Layer 8 of a small transformer language model trained on English Wikipedia (11 layers, counted from 0, width 64). Numbers have three digits each and are written without spaces.
In attention head 0, each number of a token's query is one row of weights dot the token's vector x plus its bias. The head spreads its attention over the tokens so far by the softmax of query dot key.

Query weights of the head. A number n stands for (n - 500) times 0.0012.
q0 (bias 0.547): 516458526520505542496198692311607497478439586440547395513430417562622420541465398635706631423511379446468429598524741376330419365614702530662536363478360719579363506366573674466495662332428538
q1 (bias -0.555): 590538435383375398567598395527400596471509568588542519493424512630293492425507624444488455495564487581464465473486498511530566567491386591429510441494507351476509536544454605393445412537538518
q2 (bias 0.536): 380492516449531596554495599465498489472411525490439511467563273577642616475389291536536605645427465455505577507502469328431510432599662592550641510581748755635447377440532492493444541336570495
q3 (bias 0.618): 393554470437753757299515607466795424600371447494709401674570334544720549531528350609694710602529509527509371467624537422483473422491445431638392602576638759509475401529715586428565402438337572
q4 (bias 0.573): 423402527582579757619444551463600534514632507484502312538543388348599504561499509422584610582616445548361430776380496534533526701689446460634449680747367745591459541473585705681352496501413558
q5 (bias -0.630): 574579445243457280509575365483417581412635488760350586334297642840475392605251461516322422544410553625603541381481360589536414384593510377473498490349826025473381712514415294344556486715612499
q6 (bias -0.112): 633497539324407592599588431522368546510405543411482479447194478707245369561546590484248328343516618606582532669503407633562444545620286272577567403459776463440656512675176513286525516695655456
q7 (bias 0.014): 563337535513383516458396534662712656304543366414660487498635481408170415549726586646257297691808507332293452368429516360557374604671344637376368379726513432473606537541282596465588021535385666
q8 (bias -0.033): 520669643434562389462589435659518451574534646400484702676559470410828565915594796529658553649469666570526554455691406252463538417693526429442438473519570655423463518578751289526684753577221530
q9 (bias -0.007): 622391525619459485563586758535615301558707677485408584483450676450722462637592582478411736585441509618441367633277344399489422374413408452538663575583593518581641231666528397701547294313465512
q10 (bias -0.152): 831563401657451031673492481530560557208527493317471419361493645724403716418438625473791444521470411372463711663626569508680421516266345427508357510534470407507609434445506391694643458656647618
q11 (bias -0.081): 537476446351687706475456537614450520755482365320525603404649525537424213340497425214561507595481557425655480614524669484592660505393370310309418386487394708356446456456165581372360450464632483
q12 (bias 0.063): 693348725272540279376446533366415643463597508500435605703378444252723433365633724447715660522164703520669443298847538355492566614501705395460682526560645774729594637451646561421435564547489541
q13 (bias -0.064): 358579445513404419410472466379294375485369359505216469460618373224318860890585562281347415450395458565648679385456379096546476532657210602385608585583351775537530669465472459620483393576426477
q14 (bias -0.079): 360648506464205404599697695632278383352499577482421378494349421573409600753657440309569544442555310490580481658463590481511325334370553624480649314330545274509501236547423589426773597613605667
q15 (bias -0.059): 755347553631577612451536459518590573516696521667554387491435533599359592364394591319542608454455519541507350446450422487555488463293407388399462718432470500385474460547507156615442412541305413
q16 (bias -0.081): 546591566377434551554482450657390473478484580431402535506400451530476460530561604440298547283548446501522543454586501526372462480564505439391446475393534429400465627446476482447536530591522519
q17 (bias 0.218): 533378459666594511424612353403489477556614515381600399507451567403557459562506603436417411614500668439509419540635574557618515459518451456488393566471604497452650453463511396464488452576521533
q18 (bias -0.711): 709390517578452411497355431550195484520462594532436388390489538614527470471636552336347660229597452526544501508643527439390479588501430477293674444442467243547381558708384438386381405577572469
q19 (bias -0.237): 364546536660543513606498468459599541514460288585510657380610510421514570590650605430561577415409386409397488626540438504456389574389476537616396413633279489379512496392726619442451559550414533
q20 (bias -0.133): 627512596633540539615293689510322300608561500482600491476521609494570628429524375537221392539481364389565578616424488462509395495516617443603600517484543736537545397471301611605421460347400369
q21 (bias -0.096): 598533507360470447620456347535356357526497452612481765395466631539412484372520471482380413321582619499569563501545580384625650757698377569255511537545481402456528735427590460451486478427487598
q22 (bias 0.314): 484432271527515473554405601542547472364520543543547145423438670790695511439515462645487572871361524622520465555290288463304284404444469515724380464375718356548562206590439480705602546614496603
q23 (bias 0.137): 647450541591311352546360619620535464713361628437441685469372594515655678640776653727777437163468210543574505596483517334406524260730549529313552523598275272410606408477558354505380405685505361
q24 (bias -0.073): 539572559383564642523560507534727548538261676484612546603444279491730454590357511196553610594605486403406458361635487585228425659497444465475535460482520426668721436289456519565654503416393375
q25 (bias 0.215): 463613538400554477491370504467291340287679438595514743528523527434239555546344396538608299347601462751510516646454837345508473485588374494611559510461561561548527646470224619276610568491496620
q26 (bias 0.110): 550581530615622625495356359720393629642551523516424597474727268219293750529706601364492487555403458430562823422583246342455336543703450373418668531479388286536328625505473681368518443457399358
q27 (bias 0.062): 409518653434575334457460522555376621555492377604586411387198472603415469401521339297503559592556400728540507596272384374321492626515475578400478573380361328705464585467435678798171381552313438
q28 (bias 0.097): 607600354493513514371358774613396456664588588377603172716375487603385434793406693599562499665504523396367537683684438360555663363361279578645465544786545433428488546657341469623440523515418644
q29 (bias -0.193): 580639370390491422733346494373585429486427560588551361540510561631526532369460338508765487558412401485380273486395444539492380314701276677341699395592341399365553423641658580322459603338160439
q30 (bias -0.040): 450394533670592710514403558509574564551527442539603495335777463452622292617435464318828581468272660318500326619582568422487385513926410634558528289642436542506426380209457485691635642491547549
q31 (bias 0.007): 710467566573393343546538456806412610682602472567581574645379497656685646436394364531540509510270603275386887536452778330505324736568287478489498396447480648464610590545606615368346733681590550

Each question shows a short text with each token's key, already scaled and adjusted for position as the last token sees it. A number n stands for (n - 500) times 0.0032.

Then comes the last token's vector x. A number n stands for (n - 500) times 0.0099.

0 "se": 629681443536538182725538539574462512481526560548427643394398331688764563527506712522427515507507
1 " ": 539591560475517253722501524546467454535474436551636591456323372589724590479576648487464455532530
2 "o": 450504432532620303712614496562512461578534373482586590366440422654775561513522573549542532567475
3 "x": 403490479538589261571537621627528473592478474448491600431363355670711600545420606473455458559566
4 "en": 362340559510597173734526541549509469576497522552409638376385286694776554464445712590421567521511
5 " were": 484303545688574204767479534496562515547485441589343601384375344645723537487595603548392518572404
6 " of": 578326522705651198686534567548494511487469483535427471395366364709770562500500632441380562557391
7 "ten": 683304598692595182709468575482549510519540440613535376356398294704732556450562696563366583542455
x: 499492452502575519423459491506489522753412467387578465636622355443457564464466618344518569598517492421642516657366393501430637565368717424306493445354444533462570469627514459434577413504459362
Which token does the last token look at most? 4 "en"

0 "ed": 659679436529541137726524528500528492507523526557424660386400305721776567512479670488379525523466
1 " their": 656583474620499142746546557446535538516470551575570754361304270736719587426559588512367544500446
2 " ": 425540537525521269702483521559490426518450455551618645469289364602708608478552659513473476539523
3 "t": 367493440543575247710609525529545440518505466490490577389412405639655574508442577502481495595590
4 "al": 489434431588592291680507564461509477559434521470433536458420379466707508527520590503465507645506
5 "ent": 497236581559564205705511590523532518484493532595302529442389266577729586512456667473406511500446
6 "s": 656230578619480154728557518535554508483509437630363430372427303690765557503521675542452519525472
7 ".": 637303637652580060687456582598520507484472509574511444409291356796818550502518671497432517439504
x: 336622412530447579395281333491305553610456421533550467611420445392330519395492596426493592483526512648600551524553432409487550576463549465493548447518341675430504599595456465426285557429446488
Which token does the last token look at most, and with what share of its attention? 7 ".", with about 40%

0 " C": 658610378567571162806521512589591426468535623478517580425346334672742547548554674506505527526488
1 "al": 519533401540685262698534547551480442591521527461556532451410305590692542544434611474534527615513
2 "vi": 428508498475588349716526584645446421536524489497642649377419298535647531553463690491569582570632
3 "m": 307418522546541179763498619554511511514568549560548695380390316665703550525497722511510462532560
4 ",": 338365612617516112813520523551515548518519514592389730370266300765803556496460644523415546505481
5 " Al": 542352553644654226781531572587497399587518509457394552380352330621758507452443685521491498522514
6 "do": 614383589496574171747456637597474528653545574472487501430409350608786577505437688505538576615628
7 "na": 628354590534616199749455675565426525574578495506566408459401338595742559497502742492548516535529
x: 402429485572494500413463662547388493872566407520464532501447512409490492620476587520571368581362541408551478576496433532368690580508536471660522428503417480523603508624523498637527608588382509
Which token does the last token look at most? 6 "do"

0 " form": 691678479571479213723561508551557479488518571538471666363369345733786508428524718544400485540523
1 " in": 631596478618585184779522528557524448490518496563615681389274304813841540414471638477346556577479
2 " the": 522471510666526148743548570458545523547541547569637715365310269783749609466535597506405530548468
3 " ": 383479551558520271687478525564488408529469443515489626503313359580707615469551681512505464545508
4 "ab": 442477427595679252732584504612448420516538477475468587311404411605712559461519605556500538568551
5 "s": 536402480561559173624528531568561496483443518554415570391447369752735592478571536520423548590561
6 "ence": 660223614588557151789581551601533538473514487593367448384418319666806546507483668491398506527435
7 " of": 645302590689558142725536513508493551470509463570513378444399336701803532504520641482360571554430
x: 462554526431522523529439512526336434692349548528542415595524415297459540389502617392587655634480498695668539571472551470472691417519500439358371430553429566437583511615551452447453481678443503
Which token does the last token look at most? 2 " the"

0 " It": 675662380591461117804450608539511537558613500545417697396370286691710515508483724575489534507563
1 " close": 607595547516551226721541568553479540502536503568567703365369307564723577437497654477369526556461
2 "ly": 516501480605512265717503529502512532520501445644704759327357311661713556511515625573424529526419
3 " re": 417442532543624250748559538600442454506521503529511640373334403641742574459538652502422517570530
4 "s": 424429401549601220598571529531516435451447569445428543417384373682728562489515553506451561591568
5 "emb": 468415510593599365632558570560421491445517467437445529386478493532710557579576636521486528625490
6 "les": 647296571597544144692557469456502521488537500585388453481460347657800499496509710458417510558438
7 " the": 650327616724548156733526545478564536510548537567526330441397282704732610479520616514409502555477
x: 515425483421344490483524445643236417604331478478538445765525303334547411442539518496596577639486449631479430572530447472443526483500553469437441394527467522421644532585532429446425423362402533
Which token does the last token look at most, and with what share of its attention? 0 " It", with about 50%

0 " in": 659663449587611180797515528573520424486512520569465613401251318812817551415468645462366585563495
1 " 19": 602543444524471204691573546547602468515485502569669690391288267694700540570494709552479565496546
2 "38": 436534508544578166741527511554559495546498470620681679376332316755744551505488673554494476466499
3 ".": 385509545532561061700468571628525513515493525563559690314259343874822555490523653499421503415510
4 "\n": 436463557544638110700449543487513549571507565558465596420375397730914514534563720438480504406501
5 "\n": 490478540492608061639413507499425567512455549489450568443366431736852484582623701431453479439511
6 "T": 588360549641549133752527478444526495499575609484445460353443407668724541511609656533452587524530
7 "hi": 572331624566495264779485553588429561603516551528546412417504409477704505526584746529488495633531
x: 614432587682622553554350700602488497542556628475605542386468367310547515531481475617605547441491502451409451533457477424355444574531479455525480450329487676583656504512689424427451322383459474
Which token does the last token look at most? 7 "hi"

0 "\"": 670668470525506103759522499530480537614467545564464588372329306798846500473497663536417502434522
1 " during": 655623504612593133796468519541547556503546520547587673375278344816877522435518676462360544486410
2 " the": 520469522661536135784521564453545544543540560567650708365301285775769596478548624497406522536462
3 " same": 356371545651519189723546594489574562544478539556608727348293291744801575529479648498351569429421
4 " ": 418415574550514233723469527552481458529476463560384640491300366605742597484559680498461470511512
5 "ti": 510389513543583297695565543538441452545454455533435520413485382482745500562551649438474581570599
6 "at": 613314469603563253631524552471517447473571537566440429405441321588704607488431676497455567601611
7 "r": 558446519536581291594539554493489478499537470472566489405495395532696546564482719504480483607554
x: 510500528589532549325596565535638402768627494654343503508502448527606610532453522493546478455520669359522412483599515437413563588436498454598672601723538580385540456576349490625534458376522455
Which token does the last token look at most? 4 " "

0 "r": 631588433475541232684521586563520499511571526487477591428479324557730561584473693507494490635541
1 " st": 574541411551512232682590506543552458465585553478591622355392308597697577532585649475432538472574
2 "age": 466493506567521111768560532530512500494528548594672725378405326706771522525515686488406484486478
3 ",": 334428567617495104826557486561544578497500510606595790321289283780793567486450641542411568484453
4 " women": 390324557616525081741513555561526486500499472557466634361376307719765547526524725539438552433477
5 " were": 481305549688575178787483536494562527543493450577350598382376337658738537485603614548383526559401
6 " ": 624362555584587219721469537557487435531440460556498537470305359620751607472566654509435493526493
7 "ab": 565409540615686244728586492599439432505538460476524492301429417591712548464529622570489544554540
x: 600528535506489719440385410438461489649466508579557477428524475544635479337523476503660549570538287438596652441612393454376576525371421442537409561595540611520429318364628582500680451559575524
Which token does the last token look at most? 5 " were"

0 " career": 659678516489493120737508507520506562521520471602449626362375310686773495500537683530414486439488
1 " ==": 574578445499565087608459555520503472515479505554502594385334337805802541493564686498381553473522
2 "\n": 498552514508548104660429479478478553547467560536549575455392407709888486563586720446454513459520
3 "===": 435449536498608083652509576487516534470457476523567608347337315795769574412576655489433469458477
4 "E": 423363532634573171798520544529585428511564497479461542259397381700810540563550755539418607502528
5 "ar": 490379553617635177765575562581498523531518504473404502358371366666751537512542642539458530536466
6 "ly": 598337581635586109744518549526495544528398559514426449373383332709757529541515636516428510505442
7 " career": 637344612555535104697520480502496579543503489565544365510397325616771491524545686526413502438493
x: 365447455643471588618422430509464493670484504501472302501504547415405567411591577608444481481680406491416518737439548368327700639484598447438418484508425504504427435560573542538417515476337553
Which token does the last token look at most, and with what share of its attention? 3 "===", with about 30%

0 " debut": 707676520475477145741566523508489533507502527610460664348370296652782531486517651483361521472492
1 "s": 645595462545500156713576495495541487499465482591639691396389343736774518494506666518408531505472
2 " and": 498535476637515154795527507483536554493521464571645728305323312729712522516534625514440532480442
3 " show": 280374558590476089842547540541544529514541500617612738304347268726819486471530732532376534447523
4 "ca": 364361449562637283710554593587552502435527504469450559330413375655804534548501694525550595601612
5 "s": 519369525588565367542570509458518515453553461520365485438460400544710476512541662442509574538485
6 "ed": 670241616602548148717543514470567530503504474593375470410377317707761539478485662502368509461462
7 " their": 673316617707544121730553560434550533530465553580524306411393274703722596418553579509377548493464
x: 369367388429414421489546428686369454702372519410544422716515333376492488352473531417545541515581420592470529518472506527355555492497535413402358369548528494498616389607500415509488463467279517
Which token does the last token look at most? 3 " show"

0 " 3": 746631493466564228771569551600566517607540462587550555344346295717767498474541713500468490483457
1 ",": 588659492552554198733593502630614544465532543566676636348309281751763554491427631475424529490470
2 " end": 443483472630585201789598524542573459489530538605683761330364376766759516442543648524433519454525
3 "ing": 339380504574569116738540561532500472486534539545612696381404356729786517497483669467369525540438
4 " both": 330337591649593132738524519523507545498497506592418681463316289701748532429536660526390519532375
5 " sub": 525342577705622265754574537656514425486487517497434549375322409639705634433521628485449530546570
6 "s": 630429491606646258660524533569544406516435514497475486360412398723722588529508536530460537622498
7 "equ": 610398503558674299562473578574564420472484493534621451448432374559725500551440689465385524593448
x: 358558267564608599512480588513586388596459410441389470515491490491626488424527512538433719469467639420549613665361538240566435496438711468555584603672475611411543388462518410556352444482493526
Which token does the last token look at most, and with what share of its attention? 5 " sub", with about 70%

0 " finish": 692668495509503172685567513509524506488550540601452681383395304694771506486521689479376543497490
1 " both": 652629548594595133754522516511523523491509523586610687412300275730757514438548674533386526540365
2 " in": 464547506614628161793494521573537452484521518540670688378261333789816530384505638466349567569465
3 " the": 378368540666541142757556556440556531533547555570593686349329269750715591473542592517419531535456
4 " second": 355332574625611173728592574485512505534466505547376618404299256693730563469493671538379536482424
5 " ": 584369587544546280706511528580512448536478472555352597502313369570719579481573637502494451521481
6 "round": 665275590591545138746614518522511512493550509606414447436439341685762547526537669478423488482470
7 ".": 620318644621591047664465572616521506500488526564531472390293354815813519505529650483413523442511
x: 365624414564462536381281322478308532548434405505532510596422457438350521422497609432501561457573508675635551537571429387531529600500527451482515509494310703444535597560460466449289516402447464
Which two tokens does the last token look at most, in order? 1 " both", 6 "round"

0 " imp": 622596351592603312724565614597494390452440529518499607387299381657762535508551558510381535536539
1 "er": 588578520535558270619462441489481437473520556446608584463315362609693500482454569479417548507484
2 "son": 496474511538562231639514499545518484471541573525654698420397352699758573489498706551420555544495
3 "ator": 366426592531491158672517519469495514453516528556582688460416337615766524553533709495406436483541
4 " on": 335330536674575128781513516498533547478512527605442651413347351752845519455553652460373590561480
5 " the": 459286576698543123749539559448538527537530542565364509396359280763763601478539610503406529569489
6 " ": 620367547593538261689465530556482414530461445516494515530326363572711608468547686513492472538515
7 "ti": 551418532558609300693555546551441441537449444525539428421493393479749495555542646447459585581605
x: 523354570587620631464358526440583519596295490245548522366600488446569447472312427623491564418490455411493434478455494292298517447572494458485385480521455589487557367424645541595412413542459595
Which token does the last token look at most, and with what share of its attention? 5 " the", with about 70%

0 "u": 571579489507548276654506553543416528567538492508515615462488395543705621556472684456515505565487
1 " train": 640599524533475123745548518548500518489531533612612723379405319701758535473530686517428487516504
2 "ing": 495472468563523126746549541518509487514506522573711735374376321734763519501500652521404504520451
3 ".": 384493533550567058718456567602507503497491523576575700340274335837825531490519661491402501452498
4 " He": 380346524628495126831460529496459555567624461502475617310408319604682533533574727507454517441465
5 " train": 486252605590484077774545520538524513473524536608313545406407306693774531454542712528436493517488
6 "ed": 652258591603533105738560541467543508493520503562376448395401305697783540471511677492363516517413
7 " for": 656323607645604141752523511548542527471508511550579408443355385700794513446535649431381532528452
x: 461571505430625482599439518521375394650311481530583456576550379341495602483515493423520635643478506749612583558478604462453711463566617475388384505602389562522395530495500450480475475579388596
Which token does the last token look at most, and with what share of its attention? 4 " He", with about 50%

0 "x": 616598437519541238618561565570503495543567526507511591429441375709778573581462697480471482527519
1 "er": 595573485498549200673455540535442510547531571502591628409404328627739533579491705504433493536533
2 "a": 469502472481598224668523562569491483534564529498604630414462349617751578548491723498514524579518
3 " and": 360428542632502108795503550511512542490530484564588739345297295764763535527507659503377542518458
4 " up": 394374517619588234731581507581475455520572568554417621290387404690801530461551626510373545554481
5 "ro": 548411544455588223645544496617440462474495543394385543349363393660713453454489629524497535522554
6 "ot": 652288566590531156717551517496567533497566511551373425440437327653759535480516695515429512525492
7 "ed": 682320635593544138708515582474540535514519488553556351459382314674777559516491657489370490486445
x: 347406310530398515531543478640396460793454463468469381669510447291399631475511636527476633595454526631472503528517461524517686512397514429495439444487517559420571394519465462594429506495386555
Which token does the last token look at most? 3 " and"

0 " a": 585629411655535170753582497458525414537492533600447657386323256750679633473557655488404605606502
1 " p": 544599374621569154802527515573541373473448556545570612384331374686688622446583616500464551507532
2 "op": 439530421526593234684517588581481472511451492446581520404398474629712516497618552408532456509494
3 "ular": 371364593559535203730552607503525566529514492534601749374366309654697593464482657536388501519454
4 " music": 358302574624492132721522546518504496533495481582423643411401303667758557457517659537413515451501
5 "al": 463192598640522154783545610526545511508453476572311555391384296662746570450464651533402493460481
6 " d": 622400618673560231760556553598532433483487503501474513367353357625775564526563569461403551525569
7 "u": 572384588553596291673547538632544478538509403465587430411445387566698579557509609486538525578491
x: 385364675658510597487616467327500462505431448496540690716629364511690483470459532594554471418466529377596474598423550309439471518533576502556507542407498528449627417514458626540431467629485636
Which two tokens does the last token look at most, in order? 6 " d", 5 "al"

0 " professional": 678695522494458127751542576485484558551488567567435689340341289693743548447513673535359514461510
1 "ly": 672623507559483202807501531507479532518539446630637725296331283678707508508541648562410504486436
2 " as": 458515519615533172738500533421499488503507465558649690415307315730731493430541679463369563529467
3 " Val": 409497529531663288735441551567431480541521518464478628463447428506675496452531742457575496573481
4 "ent": 437368523521635254652503609522398496439504532544427629450404348538639543437458714537552479519508
5 "e": 505311536566581166764494608561451473537558554532357530380424328614751548539515720499509511508539
6 " Ma": 593342602573584203772516597599499400514546536435471498418400444640745606457478742458495557576510
7 "s": 505445508653663191668500613550466418559500580377524457390439423649749545471505677457545594577535
x: 446677497584564419430452469439493473776424455541570503427498484500613455601515569536411380309395511446415514533568527403285427445561414307563590461661506563559514437564588665608519661348510509
Which token does the last token look at most? 6 " Ma"

0 "va": 638605503503505303740502629542432483513531549538508604390472376477707616538518761400454455649558
1 "k": 619570455569531189755528542493484479504571534510596661405441348632722589514519674471442499601532
2 "ia": 497491499526564144743473597525477529570538528499632680408407347642760544544515736502457521526534
3 " for": 334419510629555166740517523545573516470515536549577692378295375754793525462525646445381556520500
4 " one": 324284527703539196677561570468579473578520543602390607382317250750783529523501711543386548499449
5 " match": 517231619561523117737587539526552515473557525640288568419399313699782533483519653487437500443509
6 " against": 640258628630594093736493547520512531474556490559371504436345304746802472441563635485347554507419
7 " Mor": 545400530605619240704521578567515473496479589451556453419429391515764540513534610502483496612538
x: 609422550453558523503373531638428532670444438451555514529588450492662593676450513514554699454631550479195429527584593494415498563457518541480641514676338616551413600356616590635504542544462575
Which token does the last token look at most? 7 " Mor"

0 "es": 646635436567531145699524517508544491509546518566455632430419351737783539495530689463443519501497
1 " as": 618604495607524181745496535451487497497513476579618680424296323740739502440524675467375564541480
2 " an": 500409449656518198679583591414564485553461553547646684395313275758757553480547636505350563603539
3 " early": 315412550624614198839496595565558538457448530589571714335281349660755586458514603520404512491433
4 " p": 415394478646534145791533518582554387469446558561421632341364362688705625462566621505468543504540
5 "ion": 525331522502611158675527554542460492466453555461376537396363356648712539569553629514402531449505
6 "e": 635328548562634182732548483584462426449464517461455475348414331625752518476491702517431522455520
7 "er": 687317625594547128719530523521546480477521542557557382434407306692798533508534641528395497508489
x: 357350397532411527593429569586455375877404524486453395599586339463437557455425547557470661579570638588569494575461393459509581579440593446494548489527404530423510468603514474586514485481479612
Which token does the last token look at most? 6 "e"

0 ",": 692755470534496124821533514570526541521502531592455598332249277803802554507429647535380557505469
1 " who": 600565423569463149732447551532440589522588502488523639366367313590715496611561714459404513489447
2 " ": 417545531517535244722450555549478445540459448560609629470287358604733609483554670493450480533517
3 "br": 414509447548522280621613465597491476514529458436497568345457380597694514489551631548428505562516
4 "ough": 336296593572480175748555549548550555544564539570445660365394336661764537505468647456430491535539
5 "t": 475259565567556143738559511481537561532551514564305567370441306687789537483498684466351511531381
6 " him": 651196600668516118771520485497575511532503492607354457360396296696756542472498597509376568464479
7 " to": 688341621704507150747461542528611492492563388542522344331384279712772513467577637522407593499500
x: 393508628464616413420474441530447540665336450558522394539576335316459517488592545398628694539531456641638557648451496324515698503525528448370559517379378407427529353445452421399539469435449589
Which token does the last token look at most, and with what share of its attention? 1 " who", with about 30%

0 "es": 646635436567531145699524517508544491509546518566455632430419351737783539495530689463443519501497
1 "),": 626652507534499107769524527547500571528502532549615651363279301797839538484494643510431530484486
2 " who": 539488433588460133737444553521455581522582491490597655344365292611726507593577711469409515474445
3 " made": 376399525625561140759515548473547484482546506552586699357365286684812551492512691455295567529411
4 " their": 347272554669499133732560584418530543536463562568459620367347276702724586423572594476361550503445
5 " debut": 516228627549504130770575537517522534498491506618264536407355268641796557470497664498382535487458
6 "s": 666238578617497120752567504517566503493479458611363449365402320712776554489520652538431539502452
7 " and": 627290638705539137776522527502528572481530466546520381360408319690724558500535622521426531464417
x: 495448519462560519438490546503313446651324489476527467662617454321356529324598677398724488609566530641579513604449476479445522513359491573509484369468502434508562534557525488435397474478414557
Which token does the last token look at most, and with what share of its attention? 2 " who", with about 30%

0 " at": 633644416577596159731539517514531431546517520538477576439303342780765516397528587450421553564491
1 " dis": 541599386571648194765595491604505357504483602574583672356382339712721570426487646514447546579532
2 "co": 441579455518592300686550571603426484561436541446532543368404458606710510504591622446540471519591
3 "s": 381491472502614383541577516560433475467499459500511587481440398523704508466530568463518494558520
4 ",": 363361594638520151763560475572518574510493486586449738357303329770780580479472604564399582487448
5 " where": 469343586654510125707501463565492582512569588495389619374396366720791493512552702483339564500444
6 " he": 593283605640477106825451530508491541552614461539393461338417304606692532534558728513408513445459
7 " was": 659306591718578163810486548482573507563498458594551383384410348661765534482592616534376548560435
x: 386479525550522641466465537404439537724350501426675476583665382406435590359528596423598587523502387546492510565461463429429624528375707476310486469491432481468529505556651522313501363533423610
Which token does the last token look at most? 6 " he"

0 " M": 657622403544539209738486578589608423467489557482541532402412372612680557563535666484542460586514
1 "end": 582576433545636199720518539565561469542563519481628647365410309655714559439510689514418592507446
2 "es": 472461425579555138775513599570503461561533567571676719390397327704739566479521684504499492529516
3 " as": 338429533631538174736494536435472495527515481579548695439317325728723500428535680471378562536484
4 " an": 364303494679540186673585590415562483555461557550434549382336274756757553484542633511348562600542
5 " early": 511281607659629200825497594560551531460445536590305569367306355649760590462510598521402509493432
6 " p": 610329541670543139791533518585553384469444559561454503342387362680710629463565620504468543502537
7 "ion": 602366559513620159659523546540456496465454547459575396410363361631715543571545632521394531446498
x: 499350419599441518594362629383643501700421345447549586650623588536518448400478491473449567612715581530379537756468488459459539465501544484461349471477364594445399443508566543706453535447423542
Which token does the last token look at most? 5 " early"

0 "'": 659602436593527199729461578505518432600502523591472576440371379717801494492448692472475505560580
1 "é": 579541462543594269770479598627464464516454481484616609395383332582778509606468665504483472639597
2 "le": 465492488503599236748478590569457488531504527469624647409390307617785558607483660511504512544552
3 "v": 358439529559540215765493608593460515549624465542568659379412318627737527512496763517516496548572
4 "age": 376346509568618203736490625564462483559550548522418589360411312663745551563476718508426475568502
5 ",": 494271623649526098803521514555513555508512514602310647392287290768805557500457645526397543490485
6 " who": 550350560620482136715445549526442587528583493491403465355405298563721489617558712460409516481461
7 " re": 581367609603639215771557555600455451512520510539570402417352404640758568457536672506399528571541
x: 481516553583552719377333433438451418637333423540513470437485300508555476485578450441651591588483351588371580521443579444391670496482496415516365418487462712574365546509578480445494406488419613
Which token does the last token look at most? 6 " who"

0 "en": 649634478440576213712532556501406524550527513499459615394407342642725538509478718547441510518548
1 " were": 630637444645551187784474538498568513545479458585588678382313320684725533485585609550378514566394
2 " of": 507507444649634195710538572551488510487470492533611681402304333745774558502495636438363570558381
3 "ten": 356413462646572191707469580483553511509536449607618713330334281740729557449559697566353591544458
4 " ": 451444576530537260713486532564472459522455426542380627512317380587730598487566655506476453540510
5 "s": 562396421602549224689591465544588441501451499490384502384461387656694588508502580523489526593573
6 "ent": 594390513521639318543503552488498493472529515449493500517432404478676543532517673425405474561449
7 " to": 680326612710547174758498539541594502475551390559530357352389303711794526479567635534405582509460
x: 367544575459609496445452491490417495738339455589541381524563355316448535436602576401640710557539464660594566580425525332496694509485537492399525493440410436413524384494460434418568444516500579
Which two tokens does the last token look at most, in order? 3 "ten", 7 " to"

0 "s": 658621401545554154725528510505538484491478540513460636441411316694734557518488656511445519541521
1 "tern": 614548477572568214717531557553497506532520564554620699414381265648753546569467674507422460554483
2 " part": 459507519608571247675570539577532436409477524591663723417385390677715571515493700511395456509482
3 " of": 374446532619578154730518515538492535471508463555591704398345357745792496461520634480359551565397
4 " France": 345318558565564133813456618613471500528506473597406661356339297706758566509528753589548510465503
5 ",": 475267621647504097778514503581520560505508505599323650379277308783807564505459635564413563480469
6 " from": 614310564717592121752451537540520507487536510539398515409317324748849541485515653454346569481429
7 " the": 644338609727569119774500559455561517518531560565542369424380282719749596474545605517397507547480
x: 536410445392377514462480504622209443622401464445552458673569298361554451407533462494633484599494394677476484530555450447464552485450509417457474382567468513393644514597558415420447403359389512
Which two tokens does the last token look at most, in order? 4 " France", 5 ","

0 " M": 657622403544539209738486578589608423467489557482541532402412372612680557563535666484542460586514
1 "M": 566601459501548144778486596561537447567493589550674623340375353710730524570471643474499462464503
2 "A": 424492524502567139816472615552498525601533546539634660343414343667743529547528747515491473513506
3 " ": 338501579481525265709463561555473451570488446564465623487314386576721597483584657471488443530547
4 "le": 451402549503580238716574475607418432512533469510399613368380383644677537546473624491494502529541
5 "a": 554426544531625247660539498577468456563488462485430569467390394601685558482424592478506534578483
6 "gue": 655300598568536125754558563486544540549533521568404438417416340670775528517531684470411500491509
7 ".": 622322630613589032692459578613524508505489528566547460388303346841844535491525651489407515436531
x: 320584429546483593365283322482320572564494400496557468620447405435394512392480604435502546478560522701644506554568453442525539588503501411520521527488322671453536614575461467451314522415427453
Which token does the last token look at most, and with what share of its attention? 2 "A", with about 40%

0 " Co": 597606386503612167752477550577504514572585616455506575391438403748785538442553718487506553514556
1 "unt": 625610491538544145691548449575494473490555574539626693431428300703690523456459711515447481514515
2 "ri": 417480480425544317651567558632453505526507488455661660380458371553682512507479676451555538500569
3 "es": 339403493563539114713496549531511496519537501583584698383395321745771535466521704514469501491489
4 " ": 443438581522536270697472542541457457552479438558374618509319381596734599484570658492472454524535
5 "br": 532480516544519279599617459586477480530527440423444551369472399583700516516545624529436490573520
6 "ough": 604270635585502193717551543538531568556561548562392450434412353635762545504474636446438489546543
7 "t": 677297611567581153712567509483534554525544518572566372416448326679788545477504671469351501522414
x: 387539366507505590637550496538396499753436490479572468567484499337443603427507622453434736575454623690456441573514428551402676557382489577473447645512567620495547322474477459549519386403369492
Which token does the last token look at most? 3 "es"

0 " ": 654618530453519217748520505544492437528455452531548533438301355608712576467574628473463452521522
1 "structure": 637591500542498118775578552572535516483539501598607719347402301726816513510510695486394488484495
2 " while": 531582541586485121738483500544472596473545495541639704341333347741795500508572674463363523483423
3 " still": 339417516613500190729497507487515510502538425573609692363374272658754467464544637544347574539462
4 " main": 376333571590520223724613582557462524464474467545442603381361345573695571410586646526409509529542
5 "ta": 500356578491547275678592597622513529437555480509389572401494418599776574503592691482444532644521
6 "in": 652308578577551262609577509485536509505535496543396413462418328640752524447481669516390533558468
7 "ing": 706305591603565131698536506470535505483510472596572367440409315707783468470503670513354522514437
x: 387526355564459518534489519550396470760430520473455399585485420359387659462522535448434731623456603634656525601462459535474708521390519424360385514578501550397644360572560419564490515512414507
Which token does the last token look at most? 2 " while"

0 " f": 634699445546548250788572507615509460492475511489513587371327341573690601467510622531408517521468
1 "r": 583600425444583256651538579609489507549522440510616595377465316594686529461488658549484532616467
2 "equ": 419539471490673300586462608561536502511474500517584573469443382525724497496450660465435491608452
3 "ent": 356398562535600212738518595549474549464453507512561697396350321591714616461457634527402483523450
4 "ly": 328325553630556290715501526519492527535536408635412663339384306632710512528521654600422505507444
5 " co": 546384569586679189816525570692517448544524551439449588297374417678751587438583680495434487459522
6 "l": 546357593526603259686555583550478529579499519432456501402406399550696547485458589513467477602474
7 "la": 632326651549577245722586578660526477548499488499561424485389343581720574411477617493498438593510
x: 295459580463406531507466598525427196483379577570499460505438332499485597502401487691575533471419499545544461424449447517355517630505573463622384327570307585518582462437447457552641428461417584
Which token does the last token look at most? 5 " co"